Layer 14 of a small transformer language model trained on English Wikipedia (17 layers, counted from 0, width 96). Numbers have three digits each and are written without spaces.
A neuron's activation on a vector x is GELU(weights . x), where the dot is the dot product.

Input weights of the MLP neurons that the questions are about. A number n stands for (n - 500) times 0.00095.
n2: 485480622389495474401406521361745573398522474426480719318462548598570622295520412589330247516385564409292499636665318472562555411760622521697374749407428381358418556489653451420518586544674651559869335650466647341594590555493401378435363859350385598643454471240650582775577474339437621441
n12: 528496496578449099554328433341482388599175510615469741470345519508647437399364672501629626615405345467749591367517477457739804410201583709533445786583435498240711591446608572472330462678669696427730604440423411555609362387569434727570349605370320439156371467424359545590273451537439613440
n17: 457281561529642659501336698548378557353646421433473595415404298388423442656543117422611241624447541382509399447470391397566557568438548469610686438508547457536485709668484478627496309699308534613436668866394571591023481507496516437381471581567357493509607478485422671381475463451376560256
n21: 787539422662515575601372502585508591367305708615507440362634536438361489505480501536357736291579454496468166737534355544577797342187309385500701337554509806545343679485395350592473242478356602494598477459621425508510311590465434548577465338634681596663462462346516539862466481454440569425
n24: 717461465291456722620433357530539472383612384445782716258465703458665400306491421225520582681466179745396552677541476321681595565418534627556388529615650265386446539617453543588290680513403329365462534451614447719283498768503603288441417579477286539488764722439647665395725295424675494584
n34: 373364523451522557598334433466552415687431514392541689556636447450462590510847126642612590541541409566477279297346481545767538656586539097817171362672452556340528958352517314473395470268499743638441448607399521676313432735456509410245475283537574375556479594588688478721562544584574452539
n39: 759345326759691438475525771557463446437368299510465216543424868423617672356456424605521482612549341592757404490547565371520497614333469613322574463490523451451485847112498625543332531686497462588564631647627493298645497477628412190325292570470253620456360595509355642320364384588704479597
n44: 379642458405358336514395392542349525468211376524759548225515827619564668388509588614417491566426350447571577400454458636434682561648445589534372664709801607548651397412266545459520346403372264620820513352637295274478533671491503485570565425327323488524563454556688733712491526163399138466
n48: 801533455434703502490423537343512560459521262524723470445420564305628539540409531621494627386546335232503368173539544250449616483470625274584476342464621511613635458243528428611358591535385686504668597245716617706509378496459441106583407680550557416288566590267350873523629389480637468506
n53: 618549438561323626379099417561533389441596402339437615409410559338494616325610517327538366501620542349572366534721795550703546453485467488762448458575492475358473842540653677396490571627486456560464377749431889402586372521436481279334223657354587529578574608626456602795264520567361442426
n84: 475491346549411550301680237841304486453533521286467669536197434631528541572586443611612490547340482469617478589628255439540714551418507569645347742388546476579522395461539513529422392347335413483812739558332431481538339704548570608296653536314443430380591566728637389375283291451553708710
n95: 269661634226548593515403670542471629688729716475241471459507564539563689561485469708520303600521377382561260386216364527516583348416505332589659518433219513333630447510530493608640125515510513327524615525558507388380530545551496308506422445426215468694812721431454500777410630537307316537
n102: 328551649459515445840295721672540304358381292321538402468481419452552333529586496678648488381605486370664762402562532430540628348436509546524512436576302570771657432582602292631324233627389763448654330383343654339633264421564198361418397432406462312429634545218629448504494402612426567605
n116: 369540684487571533534505426601348256219474206704363504317751602366246669446570615416536386487693426460631573611514522610570791661789305445707329357345528551377296411355445558388386383716569512456361638592448688477658353492653433089490591747591350499380527531539406481606395371294582302379
n126: 287435574414284560290259578603492657532504580564505388702407435562287606640450407566630457537608538381604329293711481434383514679581456215410619322722490283514385472325504500239624167554505438949393496500682570479520443691707559487399526544433343602688555404557562504471372306567549525562
n127: 511715370583563601445307584691262384421230294626604566514289545417549507227543361765606544340415308414384523268521489548791618547387570587591618445449698771446576388564418070586509284470783847588474477556574816703384541443523380358474264642504702677835493606688252404488547302405589377560
n143: 383450737360422553662368782436333493374181340579250386431419645560654312389453346476354670510485677534479452726677526478431656745848403435651354755409610578470742368617381449351277748604190269306425428549644462521621416602543450701725448656378511401524561577611580246765589265332449459427
n149: 332656510278646426450347454496614445457298557620567502619512692489504332401426467516814323589706584289634472369372449548590493550616536318425430355507653385689525715566337378296599301725608481362702571445469497443582311594623312401581631675536421669276404493741507682835401471521804560340
n163: 420348507343343402719327532316517488564388412675748813377362367480657496644663549583377528418636738444692610494556275264453515680574620518527438571335420440464360607410375263450320456587651748679442324577307361907491278577752400399348555430248455478620690532633565674298308399486363316607
n168: 368721661508284319360681702531378311603417444565692297280648466734591604416490487689435607582550709209668543462664463327668586530554567435292639428556341470475624313321359407342423651477541647351607701474665702600573660392712365328435369451380513510547526463209393623376310333597498445435
n174: 544606725498390277446523575672522644310277467436614483491564431517398736457536448538499672781549365632338515598565376409549888606670406306586558531295670642434426489446460233439597230238508767180519595427485439460417350523459486664537653515591111441664458164284458625525491463595535211547
n180: 157383324372382441679540453351275491477393451450610478620268528572758720525740445438632152504380490473703408399732523505481845394573640523409371305486297344435621778449382492395812582427490591691548569620735626633442583414502438356424655529385380408499640468458796655510519500415356243600
n181: 454620599645480461566330482305750535650145578476738651626168540489409456420510621588538531472519382490695369417662332181764438405551552796461546542561711573435489676257559388451437303790354776557521542537283261645543366460527383548395347493124512649466615381528531720513490254535696509403
n182: 640426689586423365609399656543524507421582656547712596536194657724112630383431577440451441322661508609442584618377518352432602637425494250675585695406943333472771583695649478461438362510218618322659294541488601466693512313619216556458416456297287714548387498515509683451584594555332266231
n185: 560631448465230433290569827261311563537371584455336437547470380608849485391761610740587677677529458224388426632658549413575705462306413416639572665605510530369740422197404443328525638401582409680660517422597551489462335606483670280463421364522530374694467718470599628707313340540507565331
n186: 295802353340386558420411492639576552410238533379641552712373527372576523454820445723635393380522459629486566379317328543519472618560603623526174455609537649409492655493385342477454311662412606330815496441370260767561469669455356495547641378235509559296504481693611497461349348409537563531
n192: 722554531418705405411528763514134492423532648484484545380340465240437348361605525526454644662550477296666389650725533392731505465423513175493705424371456575453336536507454576595227516307518640592896693260760457413544444597716520426516383566478438469407719663485601582660570373630216518499
n202: 552493348598537580245309472403494792420526552352527553641653286485387513327768772610328286696646390633561279654397421195445518381623350380413534300544656584314449609550611463652454487494430877462762423312654351557477667849526280373558570553369716354655730408468552633652748295562573328437
n204: 319449644588541346396541742623517227451026588347502594286422755405324507544566596616595546747435528845317318519539557230487635586591184390478580699650516455359355889289472461376623555457518660376677354508553381557540414483421499578641693762339142353415626450400448480482247384522456527685
n205: 144715319276515573369422322595362732527437483497857711438450463466452516543673343540490635657317758373689452270421413436440450521543545499444356522299478635385373520241434438467576458757698663382723484471651303719425233552598634371381773420500459435550664280783347349451545436715314391393
n209: 306589526716415359517477707591615320541458459547452475488177797370362371589664554794690619379450637512436574582513454362681677351670332240710606418656542341694412589414402619498455145495348418390610448756417520552518477380511227519408828563419524521493478545594545635428372397851628430327
n222: 552336552332702692502435584664367597646378437463426384452162698638429521581534617454620527543518617504372349482593449105615565186718503567512488374371545447323408470561629551621420570549419624725353452467834733163405590493709385576276350442586448489431591809402558586363236398806709522582

Each question shows a token from some text and the vector x that enters the MLP there. A number n stands for (n - 500) times 0.014.

" |": 588440468538528521551442376508452497528414542493534478482480488536450506554468549409555533541529529524621514516508545521451375495441481489445555562485536479534470496491422449531377515466542470496501463522582535549868554359451470505519438432536424398427459436467514492465560447552532572521
The two highest activations, in order: n39, n12

" in": 442506495488505477486530451521537496501475511467471506445455531529487511688565537534498536507566489517478555565472527472503120551485493470600520502474534461491471538547418511517488534457490499503491466541465505496623472231508493503498473530453438512504455475502535508555499528510594501486
Which three neurons fire most, strongest first? n182, n209, n204

" ": 426529490491552441454581481526473567549604534534374509506539465514462402413471584407475621472525502430569615484497534448569395570438500624445670508432480461418495497534366582665419585264516478486445391557531562512573488393453560547538428534539536473455483472593533432543488477556528530536
Which neuron fires most, and how strongly? n192, at about 1.6

"c": 507579444497449483520530461469610446407537545510600509515664350449518546708519443410496464526543468537487498594486510535461463443426557534597571511388475574529518498530401501389506468403526417393497527429446505590526475649453562614490510435465435475497446456512497517438646456459446512485
Which neuron lights up most? n174

" state": 518439529538571474457565360544541526519516521547543492470572460462471437578610470411557515508571501345515493486430444406543128617460495562480490532564567471536482460475343518579576452565583462494480467506448494563553525378546581479473460436514457569529534511518495411480556547504613454468
Which neuron lights up most? n205

" On": 459526536416503492483551500499526535552485467481533466574478565641489532730460523552532475548512502438548555511561484457493166558470484553525493420477514362456460510518570564426493488464571447475497529463484492454544494393518500534466467496520486483538445476495435474531457467480478547523
Which neuron lights up most? n126

" D": 493505472488496492410526471566567514439512480496483572545548422553558486713545522596470536492507515615412523485422434415500427524438438520547599476528554491405480522529607479494514503300520409530499441430601471640410587548391520514538438520504534417450444451570480411528569592461429467417
The two highest activations, in order: n202, n34

"-": 505412500504437543551613425505430459502453521532506519467552520465472483679408531624479563483463492454476501484499558524489231504489544536485497425520509546503479452487369413526443521511369505530495497539486496501686602504582519634548498470438508575515440521451444511469405558465477488571
The two highest activations, in order: n168, n163

" ch": 485417461500471588500647430506599584556575531457539420417607479389473407587457510515482588528465517466486596527554509481650255503528503505407552417481536426583494504585577490376563500357477519450447423451551438505574493544525442678472392418625506438563491372504490506491616453575497464452
Which neuron lights up most? n202

" Mar": 463515518434459482479645538456480510536384488484507354506554486526525497717421545443459411532488576527397508502445543577454367547534526481430546541577435401496447456482541537528530544322392542483531602535516549505504500446420460584439503589505432480511467503519499599497489526459510480635
The two highest activations, in order: n204, n168

"urr": 527409595548530476433508585519509462506519459501480446499513598519432455703565471498423416458503433602478488468445410549390377485417531489433485464609592546531556498474520522479539396440504559430438492437371476483533455323496629484580549461631576590587366520619484567471515514529494523426
Which neuron fires most, and how strongly? n182, at about 1.4

"ax": 593469486556492463477490510571588403535503495480588359512495597537460435652523455497519438443445510426451560486521560543497225469438583551509647455481419574571469471518446507439571505525439511558525525542661660427503445544515552374583492474549402456428419411476414492489498400614447524486
Which neuron lights up most? n39

" only": 558576528515478455436539410468457552616472488508481543501513516568487474638460539490516530486478455495541594469531559427522034440534547456485476483532488449524560511492534567491521463485526519500525414539536566465560472474423497476444547536495471506512516489406561472577504444478480515506
Which neuron lights up most? n2

" re": 425398459503417513386473425519588390571551470458585369444509494558466472557481499646484447566501467460461437573638584406561415466564488503614607403519583562517462549726342546565594476434561417515457554510509597418612607420440529565451499382530458328395438492541534433580445518500405553528
Which three neurons fire most, strongest first? n53, n222, n209

" Sh": 513524490485491481527622394515444424474641454531578550454565433557538509741495467450485534477496431581449505537436526477504433460583482584585502539569439502524542430458500490401508559359545460511497500466478491602342520400519474515508517399548433428543554458435529543451542521546522393477
Which neuron lights up most? n24

"ales": 454502583453498522558603512455536526531523480567546486433548517446512471688464529416490404523503585431541490521525372395447195579486548451496569527430478480614459473499550586552535581552502461560505454494528458544570513505459519367541495443548461384413499435563461513421552391496562438485
Which neuron lights up most? n163

"13": 494452513562595527495450487483542640448618534511433637642425528471535477597504460459510420504424594487428517493365473496488344509525479552463546476450521484509539448541404531793567426442542439457496488531439500571493575386353412510488565532534479444490403461422453557603488384410524612564
Which neuron lights up most? n17

"ble": 401494650500495508439576594491512437483573487507452442616602543505533522668611496384466474542454580461427512491510536505465308397465533499422514621472338380475533574411431528475610543537477471593499434501612476525473466415465471485572512488581468472373393370554490596496479561405458535583
The two highest activations, in order: n180, n204

" because": 536540499517524514447541484529513491445516552544515600512495531567486510607474542459492472440445468550594422518423490474588045542595501426483498515491506489600556418519417565462557487515479512463477463576444547546516558398460442528522510453449489503463525546562495493510374466509553522480
Which neuron lights up most? n149

"ip": 440365523360558520546567490494592542366406461550444544376519456590474574592544440492428446514450553558434459478455367503438438523601604543552579512401526380559471479558470413455608563425546404542487575572663489508416586306392508509514588551475613515494523647408383532546506577532394612439
Which three neurons fire most, strongest first? n2, n17, n180

"e": 426551456476520482541550504579400521527477434561479462526437430446532453741458480536450529438442456467582486480543527538525247470432536583394610503480507533433510493484456475546514478590535466549512463488577548566431487379482540537549463549516530531486460546595512432521430530456505414476
Which neuron fires most, and how strongly? n127, at about 2.2

" Ge": 484501533546442490428603521530540522533455565523543313508508472515606473736516481584493433484424460474468510501523640590505451400499534514510590640516478490471480458568582427517486448418559426585469408529531494528428443401509474588466459536571484493500465625461468372471465395463403474426
Which neuron fires most, and how strongly? n185, at about 1.4

" Con": 532371453576514422317535475433501541486498562453519510358516407588515420587519569437546614490401541488536623516567520480554334601281398548544505522584458427476477589578452498483487528463621506528488530517443513450534592340427518502437472516440476352513408678705465514552494589494616426532
Which neuron lights up most? n12

"The": 451498534538444450517579547471521513540477432462527513484453570538472462627529500470462574471528504581556539511451542493546057516373543457482515480501424432511548482486551540509484546426469518498439529459555482498628556475556540529528474531460488555552514489451473439519446480480514438566
Which neuron lights up most? n168

"pr": 635314440603522395567486574534472496492475387572435421498525429575346613597439528476373517593558503493456517569553622566574432440532619417475496516470477495429554392524443461540600455431555534436486536671573595361512556388318487607485410469605468451488467473469496525578463620473410533435
Which neuron lights up most? n174

"os": 392464585462409531429616637437579370517498491491441361600538460497521377597437418375536455441563529473496577528415659603492458606495461374374473522477440450405533505441440447454556598508564461592489489569481598557528558348560637513562435523671602378486403517528450537607607523389502500484
Which neuron lights up most? n143

"is": 606476447479479456540320645308418424450456588393457375530537427554595573543403486477505459472687469506479568444452600555501421492432599462522499559502468456674654343454532469500610472500623516463516409444499512447539429286462539566601519497634577506451483508520492543573543530434547538374
Which neuron lights up most? n185

" St": 579478598539472437573466434508485451494544479535469469414542452506431515703521393521558453488492457527551577591411470583477364392552624453641488494572544516433521492524438440543511503341454586507414489543464494459501521487359555494459452537483563368531546523382500485490601581563588427470
Which neuron lights up most? n34

"ions": 470513372519576535654398469511496487490543512563428583454539491490454501640530486451461438555595501364608497446495462464497236448485499502525525455479439515459466440551424467577517614609517526515452594501635415573507587353509511362596355545540505396501496383549458557515535493468479504519
Which neuron lights up most? n48

" and": 565517459429558425533519457508487578450562423503393558525428502587498466608486462605413557577526476433661504552489551526548115460459496562507505526531496536535506517522531556387571556542530501509433448489558436476562503444513475468536411548495469502499431496414481520419546503537458362460
Which neuron lights up most? n39

"p": 459498489399541428557455508512504417453511450501442370557533374400507517668571444373451448404467622393497437523569573501461402496415494512601582575470469586421530575506400542455525650469554491627493546521512369532529566505478642468541476329641566570515474534597496457449567434490470543489
Which three neurons fire most, strongest first? n185, n17, n205

" ad": 537493541487426515386442413544644538490632488426554456389529478566555429595446540437515495583500477426495437532444570562419453591526492562600614521475498390438488411497319508486606517376573460593492507486424622593531553319441575501608578539486380560377534411516497513473542662411544401421
Which neuron lights up most? n44

" pro": 410413505461436436550555598455524422464500509411485476440517567544512535679620504472498470606472598452386470558559481479467316612442521538433515545406340491466413567544424457526575487386529538628497467559568441526525589385418515539550432547548485571384419516517473504508517597497514531484
Which neuron lights up most? n204

" T": 495588461498461439488637314440513506546499555591491586423564495520552540658635554459453486495506496475352534518406542546510405537364503525477515490533503501468524502491509509449595502262536529507498466401551496520446526442495490402537516531572519500488527467362596509444539586465487543404
Which three neurons fire most, strongest first? n185, n180, n44

",": 447501518539504474456522422514551495473476510481503488462460554496502509707545565530475518449524526523504532507446513504552155482514454405587505465485555499468520482574449489553453511502475482494482464532501500530640489291495467555530440511456457477517495427498528555528507520563549467470
Which neuron lights up most? n182

"s": 593401529455376441520635479396506472486404473516452495495538479464568516678523523437543461514581579474469412418526512425434255468584458555594479498468533504491474498516546559541435559673564375467426568397522498596415577464547498491504550437562608446473495520564518468514536511418477502487
The two highest activations, in order: n143, n163

"2": 489450471538551456533577338354478529468497577499467530490473583531429406547518464335531519483496410537480524411517530544559393442450424602517557608472650358556462522538469479719474648496550548488551412493543505498543590276478567659471481376542523495431372620408485562518542430479591482514
Which neuron lights up most? n12

" (": 415501517492485479633567460356558438544542488567468489535473483442514483681459505645393488401568651505368453631528480515558445465467572473374486465525463493525488558501266499464459583407593475564569463470492470461590453524403497531527495562539518524429489515495519430528494444461524489583
Which neuron lights up most? n163

" League": 451429529546561471471611319525541539588529501439497516501528416358560446511446518429513646439603413382603653398597516402538268470391517574526553558515440431537476501533473575552423652476444577515398544538450487591552513338441521504527375532507520573488503603605523498493446599479495462541
Which neuron fires most, and how strongly? n12, at about 1.2

"r": 556494364497524423451435547350427547436381418516393481467588475516463463641423414559585486527463488482426609457474527734469432491552586468391485401575598518513413337520489497514555486471614424489493467602502451571416500425452573525533530427489611517550449553582652533605531593489534353537
Which three neurons fire most, strongest first? n44, n127, n149